Layer 9 of a small transformer language model trained on English Wikipedia (12 layers, counted from 0, width 128).
A neuron's activation on a vector x is GELU(weights . x + bias), where the dot is the dot product.

Input weights of the MLP neurons that the questions are about. A number n stands for (n - 500) times 0.0016.
n11 (bias -0.118): 550 479 418 468 597 609 467 474 441 327 520 609 535 485 516 614 500 369 439 420 564 482 577 446 552 498 336 480 395 433 479 531 397 496 509 399 328 498 408 624 551 523 652 485 557 545 482 511 607 371 473 710 511 616 568 458 332 444 509 511 395 573 406 446 725 528 509 479 574 525 470 447 541 545 520 420 473 456 543 502 436 519 570 592 616 465 489 515 456 513 489 480 394 515 594 470 612 511 643 464 553 505 515 513 542 502 466 439 616 568 495 548 529 568 377 440 464 518 464 487 460 585 482 455 437 403 464 438
n20 (bias -0.079): 568 382 509 465 444 448 454 489 647 599 509 342 519 578 408 597 488 546 401 502 476 472 507 491 595 507 500 514 431 415 500 472 669 513 491 592 391 460 531 519 529 591 474 563 705 418 491 462 397 376 452 381 374 512 516 577 667 344 467 383 578 436 542 569 473 362 463 495 633 526 435 495 455 587 582 564 540 547 538 460 475 441 446 466 460 560 451 432 692 667 417 484 454 522 378 577 535 583 421 461 500 541 414 461 532 527 600 377 428 473 578 400 435 548 430 502 489 573 580 635 530 514 504 422 560 465 562 512
n33 (bias -0.065): 526 374 550 583 466 590 628 553 539 552 372 510 416 543 355 588 611 461 645 454 522 605 328 541 378 517 598 515 548 518 529 444 423 543 612 548 479 502 564 608 452 521 547 450 525 615 631 422 293 406 520 520 551 523 370 507 503 423 623 464 564 439 424 478 487 553 487 437 461 507 558 545 373 413 521 600 503 619 483 607 513 639 465 533 456 535 412 275 404 518 574 598 642 500 445 248 461 485 613 468 401 476 437 464 480 500 341 654 550 538 367 528 606 396 530 473 492 421 416 613 505 308 632 525 521 473 439 416
n68 (bias -0.087): 527 472 598 541 701 458 612 555 508 568 623 401 531 535 687 428 621 437 385 487 387 440 528 568 495 495 511 455 441 441 573 561 454 457 393 571 407 562 636 398 505 519 568 505 367 615 312 443 566 325 626 378 527 492 458 462 483 428 624 652 631 362 514 410 423 469 333 434 535 482 639 400 474 483 440 654 615 569 363 648 458 503 477 621 473 400 462 534 518 495 430 545 526 459 645 344 609 385 511 500 444 519 500 447 497 485 442 443 487 582 579 418 433 479 632 799 521 418 586 526 478 500 490 399 381 348 541 412
n80 (bias -0.132): 580 394 477 477 511 422 472 452 652 495 556 551 408 544 564 523 527 392 541 438 498 578 438 345 504 412 351 498 344 391 542 591 522 490 600 439 477 347 436 541 610 403 412 567 435 564 426 539 521 566 605 571 440 505 507 549 535 425 470 569 513 409 571 623 515 493 364 495 629 431 364 471 587 422 459 479 502 427 547 498 500 628 498 474 423 382 457 381 625 515 509 487 397 577 535 649 612 565 500 555 491 562 500 489 453 621 513 454 592 476 505 412 460 529 528 587 578 569 552 594 475 555 449 494 435 498 615 601
n88 (bias -0.049): 569 397 343 435 408 582 425 561 544 567 587 484 507 488 490 452 655 475 654 545 537 597 536 471 482 456 561 551 434 531 490 391 463 485 500 372 565 530 453 545 397 515 556 558 502 478 519 538 542 465 650 540 570 418 365 543 466 629 561 447 553 539 527 502 398 454 483 451 510 325 353 455 532 536 412 447 490 623 470 494 447 398 524 468 500 588 500 510 525 482 360 512 551 614 542 596 374 478 477 453 543 519 442 467 527 489 376 482 581 472 466 425 631 394 488 557 490 473 498 490 498 456 528 560 593 548 504 485
n96 (bias -0.130): 377 502 414 479 446 563 468 552 473 507 526 448 541 446 588 484 654 396 465 460 642 596 343 520 500 542 552 453 385 684 731 459 534 649 417 643 394 329 415 441 474 463 461 516 446 528 623 407 546 493 447 561 660 480 533 429 495 535 510 644 464 386 498 551 538 559 522 409 586 513 493 519 526 511 527 522 649 502 493 477 562 534 519 446 505 428 376 455 561 505 547 484 431 346 611 541 561 568 474 505 443 418 554 521 478 491 351 442 337 585 527 429 454 564 476 502 605 569 444 417 570 510 297 414 563 422 548 586
n113 (bias -0.139): 594 542 540 344 372 423 423 643 560 460 490 581 461 405 461 408 532 397 471 507 646 538 486 470 466 647 488 527 426 601 502 443 592 572 525 486 571 531 606 584 471 495 410 474 514 431 570 427 584 544 522 382 525 707 488 545 579 328 399 619 525 380 391 445 588 589 485 366 509 470 479 490 546 539 390 637 563 676 548 380 566 535 555 410 555 541 443 456 451 515 469 519 527 543 391 507 563 558 368 556 505 582 495 633 456 552 519 526 534 485 485 339 535 483 468 517 544 346 400 483 507 503 271 581 547 312 664 391
n132 (bias -0.076): 518 486 389 469 590 507 568 478 569 490 523 457 433 391 540 484 513 469 601 492 460 479 536 514 352 461 463 378 530 455 636 475 470 507 415 560 523 593 473 677 589 566 536 566 569 471 614 436 409 475 467 581 392 459 530 435 377 476 415 417 465 570 497 546 704 485 586 614 419 576 416 408 424 495 597 596 521 500 495 445 495 507 466 540 454 411 553 550 578 522 294 453 547 464 545 601 457 552 320 514 420 484 547 535 500 539 524 394 398 391 479 398 472 732 240 661 653 553 424 565 351 671 546 412 594 437 619 648
n145 (bias -0.082): 409 604 466 420 474 617 511 475 461 578 387 429 408 646 528 457 518 432 512 551 532 578 498 560 637 652 460 477 480 441 541 543 569 397 396 498 573 384 563 484 400 447 508 423 652 483 582 424 342 373 623 423 523 578 650 507 439 552 429 518 523 404 641 335 505 517 572 500 495 452 603 452 520 444 541 529 586 639 446 515 553 551 428 548 521 378 502 397 591 443 535 473 482 495 603 534 570 413 641 658 387 492 388 363 615 310 476 495 269 427 656 462 551 611 568 505 439 338 625 461 523 510 479 334 461 544 466 560
n168 (bias -0.155): 485 601 470 358 583 486 531 476 487 452 463 532 476 505 744 525 627 380 686 576 560 543 388 586 265 490 388 383 532 525 587 576 493 535 424 434 480 409 654 439 576 469 407 635 483 618 557 563 532 527 401 493 498 449 577 563 467 531 454 498 567 598 406 543 427 551 562 548 505 584 505 441 481 541 472 444 543 526 584 547 539 533 493 437 636 340 403 556 451 342 450 546 451 379 366 483 406 341 512 502 505 544 544 564 678 565 446 488 485 466 614 485 430 591 442 467 618 458 386 376 366 477 475 555 512 638 616 464
n244 (bias -0.088): 483 520 493 561 536 454 579 606 512 616 519 460 468 418 422 428 628 433 509 463 498 635 443 431 486 466 329 612 582 665 384 531 403 383 625 420 510 382 455 519 416 500 498 514 456 471 616 437 440 420 429 525 512 373 468 543 529 454 524 479 427 549 541 441 661 546 438 488 404 557 534 400 537 602 438 592 416 478 384 633 404 417 532 435 589 583 554 537 586 440 498 676 414 453 486 613 493 557 313 482 519 517 516 498 552 586 496 613 565 533 447 467 495 344 546 617 542 549 527 477 507 435 591 557 650 357 380 604
n245 (bias -0.004): 465 387 463 513 443 489 535 292 690 624 532 522 357 371 487 513 464 568 581 578 555 331 604 397 548 418 482 509 518 453 558 513 539 521 597 398 348 515 420 493 385 448 548 458 513 608 570 560 459 471 491 467 413 525 467 432 547 594 528 513 500 361 562 470 567 553 527 431 600 441 500 469 419 461 495 565 521 488 678 569 469 539 575 524 596 509 597 623 604 546 493 496 509 573 425 485 453 590 498 461 460 425 529 384 527 500 519 568 657 422 445 440 468 438 423 668 487 399 583 459 432 348 508 515 525 498 414 498
n262 (bias -0.085): 519 530 562 438 599 581 472 453 566 604 456 525 641 473 566 475 469 423 447 527 582 536 552 463 620 528 559 512 519 550 520 440 496 500 626 498 466 450 410 461 502 556 542 459 478 564 504 479 358 486 402 443 525 538 378 549 448 558 517 565 358 575 383 568 611 575 533 444 551 432 457 486 464 392 506 461 406 633 458 452 504 374 502 553 381 567 542 677 510 492 536 527 488 576 434 458 512 421 299 472 514 435 531 624 348 534 549 510 510 558 491 397 395 471 625 536 512 483 500 472 588 404 527 496 420 458 434 378
n278 (bias -0.065): 427 610 395 465 587 471 508 440 525 630 532 600 477 558 527 505 335 372 512 466 588 523 476 512 558 491 375 507 480 515 553 554 463 615 540 493 379 645 622 614 382 426 398 541 586 601 557 508 482 239 478 486 520 335 510 514 622 481 457 593 453 490 410 438 338 464 643 563 556 511 487 396 521 573 480 427 580 540 488 526 454 451 584 370 450 457 561 478 392 639 645 445 425 411 481 596 609 596 673 432 553 548 370 451 441 513 447 579 452 597 500 597 520 544 495 521 365 459 468 434 618 470 412 410 436 635 408 576
n284 (bias -0.059): 521 539 383 507 535 542 595 518 551 633 587 552 570 556 370 543 583 470 442 457 524 540 562 472 607 463 549 486 384 325 651 509 378 386 544 498 416 436 474 575 529 488 484 464 578 502 447 435 476 520 420 573 516 561 609 498 540 599 472 418 555 566 351 469 523 545 507 615 478 568 611 559 429 382 653 484 493 575 465 289 541 491 489 457 523 479 351 550 506 466 531 496 507 526 549 524 345 691 420 496 432 502 424 443 448 541 485 469 504 586 505 363 530 428 395 559 680 448 438 533 523 331 517 606 594 467 548 484
n314 (bias -0.084): 466 498 498 571 651 507 480 295 471 579 377 447 536 417 495 529 514 493 441 590 437 426 414 450 617 355 561 455 438 505 382 526 413 507 601 436 404 405 493 577 583 440 449 376 404 486 669 436 439 462 502 642 493 458 509 402 368 662 466 495 680 443 633 500 457 552 493 532 464 549 488 467 537 651 461 522 542 624 505 392 424 622 434 500 546 388 571 583 574 542 589 535 614 548 467 422 452 666 488 358 407 450 333 476 457 587 577 533 625 571 512 607 512 562 502 537 514 624 450 431 469 530 502 609 553 475 463 451
n335 (bias -0.185): 526 436 533 496 528 498 655 470 469 348 605 304 539 533 544 459 315 509 396 385 603 405 563 454 566 504 555 544 465 372 573 259 505 572 455 454 369 442 507 514 521 546 396 505 498 511 521 607 478 576 609 437 447 564 657 568 541 522 490 465 523 549 384 520 544 625 591 431 658 476 466 491 599 554 564 457 536 562 482 396 440 393 584 507 481 558 518 516 589 525 403 432 293 391 527 660 570 434 607 591 482 502 400 528 549 587 526 534 498 596 391 445 465 576 459 538 421 535 454 513 474 572 494 457 420 504 531 507
n339 (bias -0.071): 583 475 522 562 490 414 562 587 570 520 476 488 442 520 638 433 522 498 509 614 520 485 387 390 614 415 404 514 440 572 414 524 538 487 568 425 422 426 569 446 465 510 573 621 369 589 464 415 635 562 581 426 652 675 556 484 567 585 434 529 574 526 495 544 472 453 471 532 398 417 495 502 430 524 490 456 676 426 583 555 432 587 412 331 444 473 523 543 554 526 347 558 585 509 491 429 724 453 502 652 507 552 481 317 407 418 397 619 514 512 610 547 481 505 575 598 381 483 376 477 394 468 535 509 425 433 367 527
n345 (bias -0.092): 450 500 676 405 518 521 523 682 471 387 491 445 341 575 612 449 527 402 504 544 400 491 521 494 427 506 400 517 586 372 425 603 580 589 484 621 434 517 572 521 406 546 525 496 671 566 547 536 549 360 586 526 467 475 506 517 457 470 611 401 460 535 606 427 598 431 529 693 529 504 491 493 526 537 496 450 554 470 519 477 600 477 537 635 536 463 517 428 570 556 560 474 450 521 500 407 510 569 484 399 450 420 465 500 546 446 434 438 476 483 392 426 598 587 387 376 524 528 517 589 291 439 441 474 484 568 496 411
n361 (bias -0.083): 538 493 352 513 367 593 544 605 505 567 603 544 475 463 481 533 556 480 482 667 623 469 538 603 509 412 598 636 449 502 354 509 472 461 502 372 526 473 482 447 355 510 595 457 505 429 580 505 600 556 507 532 375 514 450 389 408 714 562 542 479 565 490 369 599 361 608 490 535 601 435 479 534 435 547 486 550 582 396 536 574 620 532 479 502 500 500 500 423 511 582 562 525 299 452 533 476 386 566 491 500 621 461 451 500 439 445 575 468 406 521 590 359 422 328 504 507 329 450 540 598 514 511 416 582 439 478 488
n367 (bias -0.144): 493 605 432 507 446 507 555 543 587 498 505 544 630 413 463 623 393 502 570 429 617 360 366 541 608 511 491 525 442 601 537 551 551 413 403 572 472 627 476 338 379 514 495 489 572 639 479 561 549 507 539 460 548 531 509 410 443 467 524 583 366 518 467 455 562 446 389 517 686 509 519 566 558 526 402 426 542 519 540 626 468 529 583 489 523 450 595 550 392 432 345 473 582 365 505 535 570 583 500 428 596 490 529 431 348 464 496 520 448 356 535 331 609 537 468 579 440 505 387 365 574 531 540 569 526 456 351 514
n373 (bias -0.128): 492 393 475 353 598 479 532 549 452 359 453 423 494 510 577 397 522 323 704 661 687 449 625 621 613 344 324 386 434 428 670 618 633 490 365 469 367 556 471 693 394 448 679 513 473 426 508 672 459 418 555 580 459 455 610 476 366 396 514 533 348 388 486 540 524 473 525 492 537 562 543 478 567 599 497 582 492 469 524 471 429 500 484 486 422 414 423 508 676 505 543 219 522 534 397 595 469 505 591 579 519 497 511 484 580 477 601 538 538 429 500 481 472 527 581 663 492 500 490 624 583 424 591 356 617 320 503 480
n380 (bias -0.080): 400 469 267 422 467 459 439 670 560 413 395 357 590 148 571 488 457 546 554 536 290 604 604 482 452 484 977 481 363 624 432 519 500 399 597 528 296 711 597 456 461 531 517 462 666 488 559 450 389 419 529 433 627 390 538 608 527 443 503 484 441 513 447 547 593 554 556 510 448 613 439 606 681 530 431 584 656 376 642 581 481 394 357 494 563 676 450 481 546 490 513 481 490 385 539 391 494 551 585 556 542 510 468 471 233 438 650 497 449 535 600 368 438 635 465 369 351 439 469 243 536 557 611 683 523 535 384 493
n388 (bias -0.154): 481 439 416 528 682 437 677 570 507 577 601 329 563 511 438 526 493 474 390 521 505 427 427 526 406 509 511 389 578 468 459 527 380 416 512 533 469 453 460 448 425 567 472 634 498 445 470 556 520 516 385 393 530 540 682 415 645 518 467 314 532 532 441 374 393 487 424 594 513 597 490 375 478 602 458 465 439 424 595 680 473 559 527 588 502 584 436 498 560 556 558 500 414 535 471 458 613 493 629 507 457 588 536 477 583 608 457 435 514 357 505 477 465 509 430 542 402 582 498 562 498 436 542 447 658 599 449 526
n426 (bias -0.064): 496 443 575 549 439 483 432 461 488 549 540 575 685 479 631 496 506 532 418 472 431 422 492 618 572 343 523 496 377 587 553 464 540 390 620 511 412 556 553 531 476 446 472 546 531 534 606 461 721 504 508 349 522 516 510 545 461 450 465 432 590 544 585 527 529 459 562 429 583 491 409 423 488 469 450 383 496 471 404 409 553 473 448 498 427 558 565 528 571 496 461 498 541 416 598 449 453 578 476 492 494 378 455 557 458 431 560 547 541 526 496 473 580 443 623 576 516 510 479 464 598 518 571 469 476 485 408 459
n485 (bias -0.119): 500 549 567 399 648 440 554 477 507 413 457 355 493 496 495 605 545 567 576 369 465 505 450 531 694 543 539 656 524 507 598 547 479 535 469 540 403 536 577 439 502 485 414 472 459 590 424 442 565 577 519 443 484 392 385 529 437 484 425 246 528 458 420 482 568 371 630 495 576 504 458 472 395 607 459 524 514 541 489 631 363 534 486 625 464 591 369 416 622 479 445 463 735 489 451 482 522 523 403 711 449 505 461 350 547 554 498 498 539 470 572 458 467 428 521 457 465 589 398 477 550 488 567 548 421 532 493 599
n489 (bias -0.067): 569 507 643 458 569 466 551 514 604 457 360 456 377 445 616 608 516 537 634 491 431 543 442 393 470 540 358 576 463 333 504 623 397 465 631 449 610 509 638 483 493 483 302 382 634 596 413 543 599 414 579 552 491 505 409 431 394 376 409 421 516 438 664 522 436 532 491 665 529 437 502 491 527 440 500 486 512 637 509 560 454 478 491 468 455 461 609 560 483 461 509 509 509 480 461 373 454 507 561 515 528 531 356 537 556 466 485 607 479 360 593 528 538 511 409 424 491 530 491 375 591 493 517 561 610 596 375 538

Each question shows a token from some text and the vector x that enters the MLP there. A number n stands for (n - 500) times 0.013.

"2": 670 403 522 516 513 467 265 354 452 344 479 447 476 820 538 407 465 648 527 422 310 570 601 321 427 346 566 468 751 425 653 692 541 490 435 608 481 632 383 799 533 420 478 511 377 327 278 500 379 701 473 508 488 674 395 416 397 496 526 439 545 352 599 580 591 505 353 478 504 507 535 580 399 570 411 574 472 471 593 598 551 420 484 431 388 593 444 410 473 492 443 441 625 431 458 693 485 441 576 371 708 550 629 514 556 462 579 709 439 477 501 388 559 370 580 538 420 659 594 481 608 496 429 245 396 648 504 465
Which neuron fires most, and how strongly? n373, at about 3.2

"ut": 513 655 468 516 447 298 266 478 394 353 590 432 612 654 515 561 452 512 553 562 562 665 623 369 698 450 688 459 738 437 555 446 687 550 483 607 483 499 276 394 409 495 465 561 485 485 361 470 517 396 512 632 531 451 494 476 399 663 446 524 473 411 447 372 473 442 485 483 559 426 527 494 461 659 585 419 388 320 390 509 700 323 493 487 474 596 583 437 615 577 637 569 383 153 457 755 599 345 503 440 581 563 723 523 597 432 491 639 541 394 395 683 578 378 531 605 426 626 367 611 579 410 324 344 435 631 479 381
Which neuron lights up most? n278

" de": 596 571 472 374 455 478 236 390 550 406 307 641 394 652 677 446 322 555 551 609 516 604 523 378 551 555 710 430 627 529 668 305 461 503 237 397 564 491 504 563 452 588 559 591 538 451 454 448 567 492 459 626 544 490 441 446 477 432 285 391 447 287 679 510 471 576 534 465 395 583 519 551 421 431 444 470 538 532 537 599 558 522 440 404 573 688 541 605 655 559 437 549 517 477 567 271 444 478 415 490 651 766 477 568 417 283 551 443 505 689 449 384 520 219 785 468 573 598 348 476 701 641 376 421 465 460 542 423
Which neuron lights up most? n113

" ab": 664 581 497 516 496 423 425 285 587 297 324 555 420 681 590 625 511 605 402 705 266 565 644 330 361 565 697 418 762 481 552 469 279 528 240 584 610 500 530 535 603 373 440 364 391 608 437 548 630 535 401 451 640 439 458 552 517 577 521 365 586 265 684 402 646 661 486 384 480 549 556 470 448 511 467 527 441 292 668 532 371 406 603 574 419 548 543 511 575 563 541 650 508 351 389 482 467 504 591 479 513 553 633 462 499 370 534 577 518 459 412 493 666 277 696 516 376 466 469 457 608 325 528 458 474 661 511 385
Which neuron lights up most? n245

"or": 605 596 469 367 484 528 330 527 500 499 508 459 565 620 477 233 405 329 411 412 510 423 364 524 483 349 651 429 549 356 525 291 458 447 415 529 499 529 515 450 482 438 479 482 495 588 445 262 716 475 581 494 524 560 539 376 611 651 375 416 547 236 335 405 554 562 484 600 453 547 683 590 644 692 576 446 601 505 574 364 566 289 578 480 577 658 504 664 525 613 508 634 356 315 658 558 456 572 534 400 549 541 578 530 574 373 496 883 402 547 525 586 599 120 442 480 446 588 459 584 604 601 420 427 513 547 469 590
Which neuron fires most, and how strongly? n335, at about 3.7

" v": 697 577 446 497 544 404 192 374 558 409 320 545 500 697 634 502 510 586 393 502 568 373 563 263 523 538 681 254 591 541 457 493 561 537 473 568 535 410 424 473 589 577 565 491 551 555 480 463 714 678 483 492 493 551 557 428 577 422 353 236 390 426 578 561 622 382 251 512 287 502 471 465 318 528 566 558 343 456 524 518 462 544 492 560 504 639 480 728 437 591 623 504 520 275 395 476 564 562 405 252 647 654 597 509 387 469 385 460 599 609 425 641 455 373 726 517 498 617 509 532 588 405 530 428 412 483 658 589
Which three neurons fire most, strongest first? n262, n339, n20

" in": 491 506 618 670 455 446 475 480 374 326 581 641 476 486 439 593 442 582 427 461 317 390 642 505 325 525 732 384 513 358 585 466 553 582 429 571 560 518 501 298 467 456 592 419 566 459 523 328 498 548 478 764 630 582 522 487 446 584 411 402 258 269 404 566 559 574 456 291 360 539 512 425 598 628 686 211 514 468 679 665 581 452 496 518 500 588 551 531 668 404 312 633 409 404 656 496 479 557 287 411 507 643 477 557 752 449 453 485 586 615 600 554 637 493 584 456 400 535 462 519 681 499 399 284 492 260 480 590
Which three neurons fire most, strongest first? n11, n96, n335

"ond": 575 688 549 558 546 522 393 437 457 295 453 715 406 643 530 558 584 626 506 493 521 520 573 294 431 404 677 304 504 262 400 320 456 757 452 566 570 642 338 673 565 462 655 569 421 406 448 297 475 693 600 553 484 479 496 334 405 598 452 492 452 332 458 549 579 532 445 469 499 599 463 627 390 465 471 632 631 461 533 540 613 383 476 628 583 504 660 504 533 403 524 581 467 231 426 733 362 431 490 537 476 558 554 625 511 291 318 593 485 586 590 504 400 406 654 497 423 569 420 478 694 473 497 284 432 583 322 503
Which neuron fires most, and how strongly? n361, at about 1.8

"0": 621 710 575 656 373 406 545 417 503 491 599 637 586 657 310 440 436 619 459 493 432 581 429 485 339 631 481 569 416 432 507 461 536 599 415 346 513 464 637 369 483 416 397 550 390 512 461 334 443 749 486 766 688 679 434 395 419 387 334 514 441 343 441 415 383 697 355 584 253 375 650 354 492 609 491 419 559 396 479 715 523 517 441 543 546 575 623 485 761 448 453 606 477 389 604 556 531 526 583 341 566 534 510 504 568 363 576 450 587 669 444 465 536 355 544 218 455 725 589 399 706 416 426 361 430 655 451 458
Which three neurons fire most, strongest first? n489, n339, n244

" ag": 746 652 452 371 526 385 421 373 535 110 482 643 428 593 575 464 555 545 604 763 499 497 576 348 440 557 663 472 738 518 414 568 587 490 398 471 418 444 636 613 621 393 607 467 553 372 473 451 469 496 525 454 369 384 473 530 511 668 311 589 459 261 755 425 612 613 672 497 338 336 411 399 330 408 474 681 545 386 511 470 571 484 410 575 526 632 735 428 519 472 466 417 567 400 455 572 423 571 421 403 547 596 692 628 452 358 451 501 673 534 406 572 520 314 685 548 433 435 483 474 576 409 556 374 495 479 447 433
Which three neurons fire most, strongest first? n245, n373, n113

".": 600 638 570 504 409 478 353 477 444 410 518 549 474 531 547 524 383 599 410 304 146 433 559 325 413 477 631 379 656 229 542 412 617 472 538 699 673 545 580 580 638 396 524 623 669 370 311 551 569 568 629 650 452 497 510 438 546 494 522 551 521 422 560 560 657 459 318 460 360 528 480 574 443 610 595 441 449 603 518 460 598 427 474 518 488 590 646 693 404 395 463 462 553 566 498 640 563 413 212 527 503 383 612 476 428 296 432 697 472 490 493 602 653 378 567 453 353 489 526 578 676 633 584 355 170 525 438 437
Which neuron fires most, and how strongly? n426, at about 1.2

"ed": 704 631 518 431 432 432 414 416 465 210 480 390 506 567 482 560 531 643 328 611 497 468 563 392 446 467 721 269 740 277 518 486 248 539 479 657 521 514 478 528 711 454 567 569 383 425 376 474 637 355 438 573 543 489 411 401 585 583 619 424 566 387 634 503 513 482 438 455 641 549 572 596 359 591 462 536 543 364 434 555 574 487 515 473 568 491 578 615 583 420 490 701 495 231 377 653 470 541 440 534 588 574 542 519 434 162 377 555 474 522 499 560 496 412 585 428 428 530 605 520 764 536 473 331 620 516 477 466
Which neuron lights up most? n68

" with": 747 710 558 294 448 442 214 424 557 304 429 449 534 584 413 627 437 566 504 680 422 665 621 434 511 587 854 551 650 595 554 547 456 489 420 528 434 529 533 521 694 438 625 420 564 447 403 544 495 680 368 570 380 509 520 519 500 554 337 425 413 281 665 418 624 394 397 470 512 636 491 405 376 425 392 528 508 344 611 624 491 602 621 576 459 518 564 400 579 461 467 395 550 336 564 416 385 473 555 436 621 603 553 540 521 337 444 519 575 596 446 487 502 252 571 455 465 424 503 527 644 389 562 392 584 532 425 305
The two highest activations, in order: n380, n485

"end": 625 605 676 495 361 430 341 368 581 382 527 463 417 697 265 341 437 397 599 611 553 518 617 301 461 647 738 407 632 455 640 561 472 530 232 531 491 457 470 375 419 460 487 712 371 244 424 464 539 551 554 589 534 280 402 524 723 600 621 438 518 404 533 468 663 565 458 388 421 523 474 618 638 611 608 494 553 470 478 563 663 458 481 435 631 584 791 629 420 507 588 562 358 321 399 653 646 452 452 614 480 533 505 530 411 300 348 548 429 551 438 453 491 461 520 583 556 552 521 289 500 641 486 382 413 366 472 424
Which neuron lights up most? n96

"ess": 487 603 604 458 414 455 365 415 522 498 603 710 491 644 377 442 379 532 487 605 535 478 550 458 595 462 767 504 586 315 664 519 526 404 463 483 680 431 643 547 578 618 530 622 389 352 263 562 497 400 525 670 583 304 466 422 521 636 300 450 421 418 494 494 325 618 526 351 336 537 596 571 433 630 516 468 755 496 549 454 656 466 443 585 595 459 453 488 440 547 516 568 427 254 482 570 403 475 354 614 380 507 754 544 451 339 347 485 505 564 523 376 603 416 449 446 628 669 413 634 476 520 640 218 475 593 388 381
Which neuron fires most, and how strongly? n284, at about 2.2

"\n": 716 529 525 533 455 440 335 352 539 297 568 530 565 701 615 633 447 625 440 509 282 370 457 466 421 474 629 340 680 419 700 488 581 352 490 535 666 478 519 708 475 300 690 529 541 483 449 564 463 500 540 590 184 487 616 407 460 461 454 417 471 411 624 528 508 641 350 554 359 541 687 417 395 340 660 665 568 497 727 490 587 328 448 495 674 496 474 573 574 492 470 629 446 404 388 472 481 452 443 335 682 517 486 575 398 344 283 599 587 415 458 467 569 298 587 558 404 545 636 523 500 534 620 344 419 531 544 432
Which neuron lights up most? n245

"ig": 683 712 469 484 525 428 497 457 527 267 520 710 266 692 507 566 703 482 602 601 413 635 328 439 486 531 627 500 714 454 533 460 602 449 441 575 573 536 497 576 384 354 423 583 379 564 541 131 510 531 423 588 378 615 603 403 648 525 380 696 363 440 602 515 592 475 400 422 331 413 636 517 528 523 489 466 405 279 541 520 509 265 627 558 403 559 616 538 476 412 539 318 557 290 519 603 329 463 416 564 613 511 507 545 519 425 386 595 558 577 450 593 578 531 425 408 480 517 492 669 381 334 545 305 582 765 363 616
Which neuron lights up most? n345

" p": 550 698 496 504 520 377 400 458 435 364 511 675 533 753 481 553 398 524 487 604 361 597 595 317 446 513 722 329 539 407 654 469 532 403 393 626 562 328 559 514 600 471 447 366 475 490 402 399 551 748 666 623 546 476 538 517 522 466 407 321 354 248 454 589 629 558 314 572 338 525 438 620 470 616 621 455 251 602 642 517 621 480 449 432 461 445 558 546 570 388 532 597 534 480 516 435 648 536 342 223 468 565 504 401 413 407 353 488 566 458 570 491 670 547 665 623 353 655 533 368 578 476 562 365 410 390 597 617
Which neuron lights up most? n80

" N": 559 587 442 432 451 538 395 433 312 562 365 532 383 841 567 578 399 625 382 498 433 427 382 362 458 386 730 407 561 566 565 445 460 508 555 626 545 637 478 548 602 381 672 501 534 524 452 527 467 677 377 416 396 636 543 402 592 655 490 456 486 336 675 561 436 596 431 546 446 347 578 501 403 400 458 592 200 453 639 707 524 541 531 407 559 534 470 568 559 542 543 572 509 389 450 627 401 367 492 213 536 529 565 583 567 173 297 504 594 504 535 449 611 454 596 511 435 660 524 508 583 598 475 362 430 510 548 460
Which three neurons fire most, strongest first? n245, n388, n33

"un": 766 694 475 491 508 416 591 539 466 448 390 705 536 805 433 402 565 490 672 640 327 534 372 527 296 494 619 475 531 428 415 558 454 712 388 498 456 477 506 380 567 478 381 628 415 295 426 324 302 611 448 555 472 552 573 449 485 529 570 597 285 438 543 504 486 557 502 400 390 512 518 335 694 637 547 509 460 412 407 566 657 371 571 349 693 501 517 642 468 501 466 453 556 258 377 556 372 508 455 417 477 512 644 584 528 392 479 500 675 515 503 360 614 461 546 477 367 495 510 699 599 515 582 223 424 725 569 488
Which neuron fires most, and how strongly? n168, at about 3.4

"ary": 743 512 342 586 263 610 538 547 516 465 378 584 704 646 536 418 388 660 488 499 501 549 327 431 545 411 594 442 508 586 593 407 604 604 374 308 563 473 489 422 474 579 469 538 615 596 274 468 537 579 520 629 471 586 575 414 450 726 449 531 316 238 576 352 647 472 367 375 584 471 451 510 507 604 432 578 725 503 541 415 441 408 617 433 631 576 420 465 382 501 547 645 584 259 657 461 390 486 488 416 504 428 585 657 585 281 300 679 493 483 404 664 611 334 448 388 540 597 572 473 654 428 325 413 436 563 578 472
Which neuron fires most, and how strongly? n96, at about 4.5

" P": 555 542 483 488 591 471 396 565 423 365 429 548 449 752 587 528 313 473 473 579 410 515 448 358 628 334 548 517 620 324 515 346 458 511 519 523 532 483 595 473 620 383 467 483 489 585 503 363 488 800 427 752 408 613 474 495 523 552 381 360 500 380 598 499 547 481 205 573 433 591 523 565 411 572 444 643 348 581 454 595 416 566 529 587 621 395 451 574 424 378 497 565 462 461 538 522 315 660 365 28 452 565 610 564 411 330 514 679 715 536 603 506 559 592 712 558 391 652 573 336 652 389 492 416 420 528 464 630
Which neuron fires most, and how strongly? n314, at about 5.1

"in": 462 636 541 638 331 217 355 580 410 448 674 653 531 607 478 395 597 509 629 694 489 485 632 286 497 600 592 638 481 580 536 392 608 584 327 604 471 618 607 484 490 458 497 447 543 387 334 388 598 573 410 523 482 565 533 503 560 561 578 383 569 396 315 456 316 506 512 574 377 482 616 504 525 658 505 360 557 277 505 432 524 355 336 502 553 659 681 650 557 404 576 594 543 112 417 513 356 586 508 452 540 558 639 584 607 372 365 419 529 452 427 508 584 430 521 692 598 420 469 584 636 272 363 403 573 447 576 379
Which three neurons fire most, strongest first? n113, n284, n361

" ad": 506 490 463 522 513 395 472 378 506 314 404 675 388 791 602 580 518 597 448 638 411 648 569 416 420 392 703 341 651 494 444 359 252 610 261 529 557 526 474 352 492 514 593 474 417 548 421 416 471 609 502 600 466 491 434 399 418 547 493 348 470 162 489 470 621 531 359 479 573 551 658 699 491 445 584 547 394 489 781 596 572 602 585 535 538 638 563 434 622 469 515 627 456 422 426 417 447 596 597 458 487 553 444 413 386 262 279 482 489 481 491 525 561 459 800 611 419 523 538 494 589 481 591 355 549 649 527 420
Which neuron fires most, and how strongly? n33, at about 4

"ow": 614 418 571 717 353 282 545 527 500 491 515 557 602 748 489 443 397 538 461 546 419 331 436 642 517 541 798 463 453 432 545 512 483 704 338 485 524 301 332 360 515 537 415 715 494 472 368 390 556 539 367 883 487 505 615 436 500 596 488 466 334 338 623 615 653 629 373 290 556 576 488 625 482 491 495 472 437 349 320 565 560 477 590 526 450 562 667 557 524 431 468 517 409 272 405 510 481 458 357 676 384 533 471 639 536 397 539 588 527 546 423 500 481 324 517 392 403 574 616 537 475 599 603 353 484 650 519 506
Which three neurons fire most, strongest first? n335, n96, n361

"e": 625 587 506 499 458 521 379 469 408 442 550 539 513 712 410 469 503 578 584 398 553 542 499 432 639 486 712 311 493 500 579 417 424 616 381 461 549 454 658 338 474 449 468 530 468 415 572 373 676 630 474 613 362 444 456 366 463 541 429 499 519 327 690 506 455 514 475 535 366 281 789 531 585 611 565 570 517 541 438 441 637 434 254 327 597 531 558 681 620 577 447 536 588 337 608 442 336 415 527 651 544 655 651 598 485 153 529 437 477 666 426 581 536 286 407 440 448 411 576 503 629 584 339 417 669 577 318 388
Which neuron lights up most? n145